Layer 11 of a small transformer language model trained on English Wikipedia (16 layers, counted from 0, width 96). Numbers have three digits each and are written without spaces.
In attention head 1, each number of a token's query is one row of weights dot the token's vector x. The head spreads its attention over the tokens so far by the softmax of query dot key.

Query weights of the head. A number n stands for (n - 500) times 0.0006.
q0: 522510531473524476476508543502468545450522459521535491508508468478504447493463482465579440545517508519444510523460543492477504518475473510534495512555566475470534498522519525453533484504544527511474567478450509497556508559558554456511522527535522488496518539509455546463480523522481520536
q1: 428412527409474505571392504524494412500523541467494511456513489448500487498546488460434499461447416474518541510532570514518515510384438436446571475510485537491502525538488471492575477501589494488525470454525529563518454472497488436431486506481565490551512520509438481556498591580429458443
q2: 443444498467502497533493474460444444456542479470567433432494478409518461483421432472503529577474523414512530531391573433477476587399519491536504499471596514364407623476623511582519507487532548488522467474519534446429500461514405627492501466495488479488501726480498453498549492472413572729
q3: 086488623321632430561629601621665481616441671461512618428418580355456420486340619537455299528605449643343468461386214538433426407492227601428229628430436470364553554560504524456504657566633682726515634743736668584556574201326499228344518442559477524509213607338536540799357608382591497532
q4: 501518572450571537574586478495496507562481508524518472502430531539516468452466443489453451579416527496533489501507515516483462502484480503494512478494476498514492480493548553553522532521479490505496519493444519541550467563496479515538494490502526491534472504451532534505476435480473490468
q5: 454492463364632477485532509544464560543407396538499491417488513505542429547481587474557445543474510568545503502545490500487512523546522481516523536438526566435553508607548483580475548482419557518460433471535528548521520547534589446585496494497500479396467502433466508534520451482538449589
q6: 432490507425499452438440519618453496634634489458442571352460462477548577532370518555590547511528633487379337449399449563498564590531486530490600451516504511607356520472589478379598421437613437541471564399626479459577601594543484480555422441573481554558421584607463588398503420468486476482
q7: 655599626276442473636738412407573422343552348597606440264639730631402347590513617638283526197287519547482596636292457493522350706653649336676427575580399450312320540481456273473412626573351482380400408529555399410516455358603349308525510476286462493370247528660414577342443477518591571713
q8: 350665560417488501367165596583667732445532558440525530670556395656678597438527549672479578390657581383335335454663489562246497502398610639678393619173422352528598539606531493556518701212377767433453115416446573608411486637643183390261253511456496289643460379559569584152450559517606403634
q9: 406519428466226671154279339452432355302381600431339461364735549562498410350662431301414522466603468604370422627415555387570301477485574461587470729537575396544424481687451603530626386629476583542196515618560532607259516359310524404483544671582532359249489623245472428520538246726417512666
q10: 282273405526676453366528398524505461335508432425650423724470568523526744152607579339577531352513544361371288679703483546699555506548628243677304344429401584376300517471358562467552624619656604745526630393541417023609567591369641363464330433465538558442437409422527497540311425564461366622
q11: 614380724317349459528507462416333557644585558716770548606478626569671549575429464348707566488584603498494351505325334614597242422300401563549445530287600534552507456434139404299494606502356292656626501438477587462284479680664503565569565602358333440486643158517671343621443499358517424662
q12: 496606399425391509566428638509422390680646313362544547416641535279594356415421621456305258595491214260768558529661465548580336565474459399701563537540424448436458734303548598506432319553377527384684425333546704423533890468564612555317241565524315424604446548434674536398584457511436410437
q13: 454469447605482544554726345544708490538754352223665656735488608461401461603367444554534286605418308349392420423459645426602702763598682526462478614491591482487731440320373451490542667575340666525482630538502528545276422466617492494716569711667538349465428337201443544361416582491736750252
q14: 496685529399444499444375316567730720481681455522707642481435622487503625612255867434487594611821520561470447367552409463416540413728424372562479430545714287395442517634488568629478502507561362438457643306683330422396396615379697620252464667529583560625602796680365426470487563365478674461
q15: 289466635545368569584588406424608560651720469495464331616495377555416487470437394581500548579633563539671389582655425110484294371449550424377528625528522446494387564556719321558416701568687420155703659423434581325291567599663554640445431480481589484376364536207442326533791606474404333449
q16: 442466470607447604442553749571623450581487574361496649557287684706361439265255532250536444483493505443675575799332769402386525517274376522616431469533390541358404521525386603562207450275391716414491401471600504622496427751560544521516680255744548363297617533469361531659625480531425457571
q17: 381420420511541488353576443576532292442495610363390449400623516563772503526480590501543467611585519348485476336376557747485303524382382360377645540463669704640673564640466604522535522212344300503691403592497770290476510340509320588435579497749518318508524539464663475357546519397546297577
q18: 676456521479285521529470649498373401737461680410392436539301678295405261467576721617419622725506627581368239562718404495505562665650436592576471524582612295597428496370552816520376424680401533562487471453651463600724599596438434598515692703493396446561482410479442449272461455510280494618
q19: 444500403446559502565549532482616119194535745352513354348430453498698457554433632373778530668517570458443672603634383391612312693649485524404507345648688593454514494604483592596349686492535395530436551259380602576510460573625472531233428483415710527599468396533522545452139525803542502418
q20: 382556393501566528489548443542531424545396323500282577758473768613466487433724501756353619624465503739288214328623542473567452520574712384413435493572657587520406618478687536454498551494434428458628404536494600445547629380497250491478748478641630481666572438491618537751618553390480424423
q21: 559324586493520436658530561582659541353414585455488442475477473503479118619515446640556507544273431385617522609742413648609401514477260493528513488339322633480528483837488625530758358615413585516710617649553541259355422720280287620414501594362469659488690466347254356499725556405656624549
q22: 402477435544665906566346434553409559560393667498383465392553420624547587347365399608571555581246738544619410398457199600539616483712481613481522490641445399381677613561527262424541297607421403634375433650401555505421787522301658611359239468584647414496461359170419536225596569404441764549
q23: 478422512489549394378506660750359366446492493469543432423560438395470495536317512471498504387662416702588243475498518521674177471654737720724542652625524459557496341552493421561579723432451508711220478484466633615556548761550548538430362412417378671567623636204665512778476459358589680400
q24: 315445520475474421501390538410631646752650506335431377416298467288612566589512473641509529484587370587463431637523562715540626382620500539479246422482612539655649378566296367323242441295562318661315703477589421636778514556542531418746358526563306465388384245549469506394651458494373672579
q25: 499385428492502656666538389463643628589573583524512303673465491452763716757463550468634426522583721581701732327413846355742542429504488184529660667358543380596518229425681598443537304555536501486488554411797586577658506437480335684290596332517356411511478519465498386548462423558606653639
q26: 677285510599441499613553595648333578309508498395682416548349530258419359542799728393615488293453606399571394556393421527293357529593376543427710745493250577230481599340431288430604641467509550588470527433616578488497478226322531458592532721659398223461530452624610490340417477402488447420
q27: 511421390490613561523303561658604363548455435651347390597302360405597228728461283501370352482443574373287638649636588564354591201559501569486531585479598479665528398455484622667767747585611435312323492509476542485422483565561659367698417368554447590661606788560377723581372307606491401720
q28: 615244385652348559539495542582492454788383711516511370514557729588349630467238600636403314357765616438572410539419562555722391540764450283548412481328338422403503480689411250494616683541421541286625477480530567505487428468643504491487519562445629440526395566525352533408354587540551347454
q29: 466513382566614602538639544448562450616324417316408157772433543377398426583494489528618469385428485470543454455436564426548386461386563627457202254513589569259373771647281374747693415414543407374594368344338512591500616564450314485501677517485484315711516540622355334545396481734305830775
q30: 448583470609672294242532581704472426608577372523156484431513364427284579293461584638665466392495631531582562586373472591438723578475531625536469621628445308580419342672484634671529672700532319518732583583446453433709297378727531597385663408487145521595554578253685339230523468526501607581
q31: 397206642509360484571703551507485549365403353247559351507543278545318530387499544502344580466438333675588574185339469506674580417490269513587343495458415499492794368492441834715414684377549600237370379417503457410512469669204478542553616325398505375446400620517785629368389692472563492612

Each question shows a short text with each token's key, already scaled and adjusted for position as the last token sees it. A number n stands for (n - 500) times 0.0026.

Then comes the last token's vector x. A number n stands for (n - 500) times 0.018.

0 "ist": 500508513497502490345276440706519475634466402583711450321818835883422345438497545588482708526664
1 "ic": 497499546463518517360321417689581477532409494564649465420765721821493364476533582533495711536644
2 "les": 511481559492505528378325511685607614636503454568638527402722727698344352507448567439438662574722
3 "===": 500513513524502513313314466693499489606475367584688439324797802854393341463500534584483691535681
4 "\n": 485502579536501514328345463666515540591474376588687445355820819846418352485529560583478673475637
x: 363631509403444424558531607549621345117553419264560451463389484385553324437734384623515599451490661317633576624565488505427427496536581305633474629471556396513514407250384423597555479367386453561547564496505429343342613498430430582450670376454475364492488473372424528763608500542438630628
Which token does the last token look at most? 4 "\n"

0 "ck": 502505516507504492328271440695492463645463390591687451326820838879410359428492554590479695500668
1 " list": 519484534596498541406362413584461540661416524490458378364626624719443318441494588509480554493722
2 "ing": 499489535489499519325344461665508498613405406569646440340766818790427316426553569523501697476666
3 "==": 500516502503497502307281453705486481617437377594693458337826832852410325418500557586491689519664
4 "\n": 490499561523499515325340443671502518601465397617710440348820802837404335483535552582470684506656
x: 367624543387421428544515611567601369116566418233552465497362478387534327448710423627512573410519673311615578635554501525441414522527572298618479589478546391515498412265403418603550459376418412545540559497497437335329615485430419591457692362452475363485492487366417527769614529544452655610
Which token does the last token look at most? 4 "\n"

0 " in": 500510522491502498334269450715485485628476367597700438323823838883423347420486556577477694517661
1 " the": 500507525516505508322261448727480484614481374603686446329821818870429355424499559581494680513646
2 " process": 513445571558492552472485539656451551375567527549568416422666686577509343397365610362420530557484
3 "\"": 511492561601516519372378474709466471472481401586633404361725722772435293490502555540493589547685
4 ".": 495502535517502506323311451714504475625473360595698447333830827861430327438503546588486684518649
x: 337736540458349446550514604543588419105529462307509435494276540441522336377709390613456505461541659312618556599452494515427501523556588291655517553503555339541486358298388431641617519383454467566543560547440432376346660418439443570495662378387461355455543479385475531675609612485417637642
Which token does the last token look at most? 4 "."

0 " list": 508502524459461547397518498642579568477330391440468428375643676702431139449617596506479544457655
1 "ing": 500493532485500515328343466691514501604418381565664453347792815839411322428543556539484685474677
2 "\n": 512508513474507529288340451667408515569424408522649495399715814766359325449512535599446671483647
3 "|": 518483441504504528257382427703487488688453429610725462346736794823481333429490622614462695560677
4 " No": 514439356558494548285571343570557483579522656635589468312563611601522307482584639687313606658537
x: 467577523396555458501426674616596401325707400543230562621314531499348225418479737505532460512443715418557585590636538369638551285589625396575573455625640652510420513361404410591586632446479343426764399488445573482437615367544434396343716433506710504488586459331655536519417619579453459482
Which token does the last token look at most? 3 "|"

0 "er": 503502522507506492329276424707506457621488399586686446334823835869425360449501540597472703510665
1 ".": 501506515501503498323281434716490484641472374588699445328833847872430338436497545599485704514657
2 " In": 496472652562487549400501529677594480673531406532570429484573621660365413642531605462415607522629
3 " the": 496491585534503553327330585666382559464528368629574478407577672705480399491497618549484402457469
4 " as": 521435577458502561433558504539300554444623504657579519491642745503463471387367584328389447592507
x: 311336524663508440491641528589534462358481482322501408701344612590359371522689294588500600543217539674571602512480354346342579378379635508495552592551454518578329465524422388549786589535328419377561360529381511485561484604607383630238713299589544427544435471424459393518572479499590631683
Which token does the last token look at most? 1 "."

0 "son": 501498541506504495342287421711512458629479400586672441339784812871429351464507544575477690506670
1 " and": 496492534506507501334285427715498475624467401590696435323819820876419338445492549581486703513659
2 " C": 497468580486494517474521532604527529651603625574625478503553615751357414488559579349411635621560
3 "le": 490449516550472542372330368526486326554665560463717436425366442520609673532490744346267374548523
4 "ve": 498485476304481520346485482335433279394846747398590562712632496417479547561550566482700468479629
x: 562373413616548356507536610552591448505378484255366449533380501603473280557499520762355478628455468591554577499449630480667437622498490621377342137659625556507409428604424636742460350453554503441501499521395647704411543681360334588650528634587351489399382472360282580452559382600425305464
Which token does the last token look at most? 1 " and"

0 "|": 494496500503501500313282421723484473646478400597709459305813848902423349447502562596478701516673
1 " No": 477448391562513540320517392665537440545600670527628457339569616773483421510609596578326581603593
2 ".": 463423512567513572298579474301581414548616782533576543467749627355492595516473449557428382770429
3 " |": 497457371517504548307637328529586549564654545454627454781311786498612489621513570446395415624858
4 " T": 526434521530506546384398354447658693705457523694545552562475482677427379606628466560267602586666
x: 414531590383676560487574503525582466235580387556355624767411473489439587645657446394687415210430616435701542500655669508646558456396445314482605615592473528347517607347487452684452383357432571381734442366575491449499686455471433487301606479680569451487661499466302644581615608583539494525
Which token does the last token look at most, and with what share of its attention? 0 "|", with about 100%

0 "1": 504503522487496503332273418703505503631461374586697427320834828850423340433509538563470688508655
1 "00": 523490542485495536332281393655518562602451408596645364357813748754425329452561550490463626497620
2 " Best": 507464564441504546397506383712399615547441497571550391429692649623367258362489633410443612520614
3 " Ra": 490468567422477506462490535440408568477222562625517508507692543593437294380393496443323722600574
4 "p": 501449508557475538391515462349546624356545484553292454415612445560270529277570749581363348284261
x: 324399432480333526454429648448337475421346419550342640592660709479622331272492265463654627388389381693669428662412630325394388403443499550489473299354466683514557502325519487517431479479488378574539265429366673463350534486420459457580742411669663523634575514539583708632507565501412428519
Which token does the last token look at most? 0 "1"

0 "k": 504501523478502494326293416707515470642457382573691445335810840878415364436500551570480695507672
1 ".": 502498527483505504317279418707502483652454386570688439327812839870420336450497557580480675500660
2 "\n": 509504568481505507331377442689544543677454403554664493442701759777395408534561574512562668505715
3 "\n": 494504537510505506315311436697505489626478381591694458308833811869442339466519540586479678511665
4 "==": 509494522518483531298396489682458495587466327603648425355775740769522363537534625503468628542629
x: 382664506431401403586601621584570319194523462459450504469330317407496331325723373509549444416458695425650659460464473446329451449595440376518391488469637425396474375364417445570468585348460365461577622457455415277326631479537361641578649407459486308476555514346405458770483581467417629609
Which token does the last token look at most? 3 "\n"

0 "ed": 500503516497503495327283431716505480634476393584698457336831836883426342435502547580469687516666
1 " the": 500504524517504505322283430722499475634475392579696463328837830868425341436502546588474695514655
2 " 2017": 602455338599539623362601462602420699451679483574640566316545744616462311449502691347389531638658
3 " ": 509432464441510556452683378670444598330435554751576513410693441527554356408480674447380406511530
4 "par": 537421607637498535477590420582458686572344558761600408451701461501608613400491503391287537473493
x: 431573488687616549506410518643486398248672647281457493753433501498482429376248297473511523577480678473642644712641483450502662396439551451540482754535549549565539734563565483573623525423420521417207433425565633504284528491536643423280512441551659323624561517496551541649584517587636548594
Which token does the last token look at most? 1 " the"

0 "K": 505499516484497503316293436708512487646447386563703447326803838887406357455505563545466667506670
1 " form": 495497542510498501332282440715516486636456408582690448320837827866412355444512557561482669514651
2 "ed": 509486583617489539369404526716467450560394401531673587475757664609422394530613489428487589574621
3 " a": 493479629561481532352312475696496452584453454514660499488743774750458348463555512451416663530606
4 " co": 523435659448483520485375329485483570557454522570542467531663645607455377404443567433303524632532
x: 420384328637629459376631596643513374233613546327500349483459582499519309469603431530715458483461513302525438509367385432340607537500493339512446616747555497462465513246558321677482537442541537499746393339280688432551562403484595647325596371479524409597559554397579661599596530532464459627
Which token does the last token look at most? 1 " form"

0 " and": 502499526491506497332279438710490476632469385599706436324826837884417342434484548593486702522668
1 " other": 519492559518525554370392496647481504605551487563616389419698705692425363430512525499453681554650
2 "s": 530478510455518554388574541399557693381438581613485406581655599538419349382423528512388735454603
3 ",": 496504527507505506322304429713514504615478393580674430326796803851432341443528535584487699529661
4 " the": 495486597560491517360374432695566523620551411553641438384762723843410376470536581525510659547684
x: 346714535488435441589444498581583447061516401412469412523395577443387305310676362561571499550403693296621602509374531540432402585549556456532488572486605573415447496306444501679609590293442432548606574450498349430333578348500416716475578471397468437493517498401420557691593592482432594591
Which token does the last token look at most? 0 " and"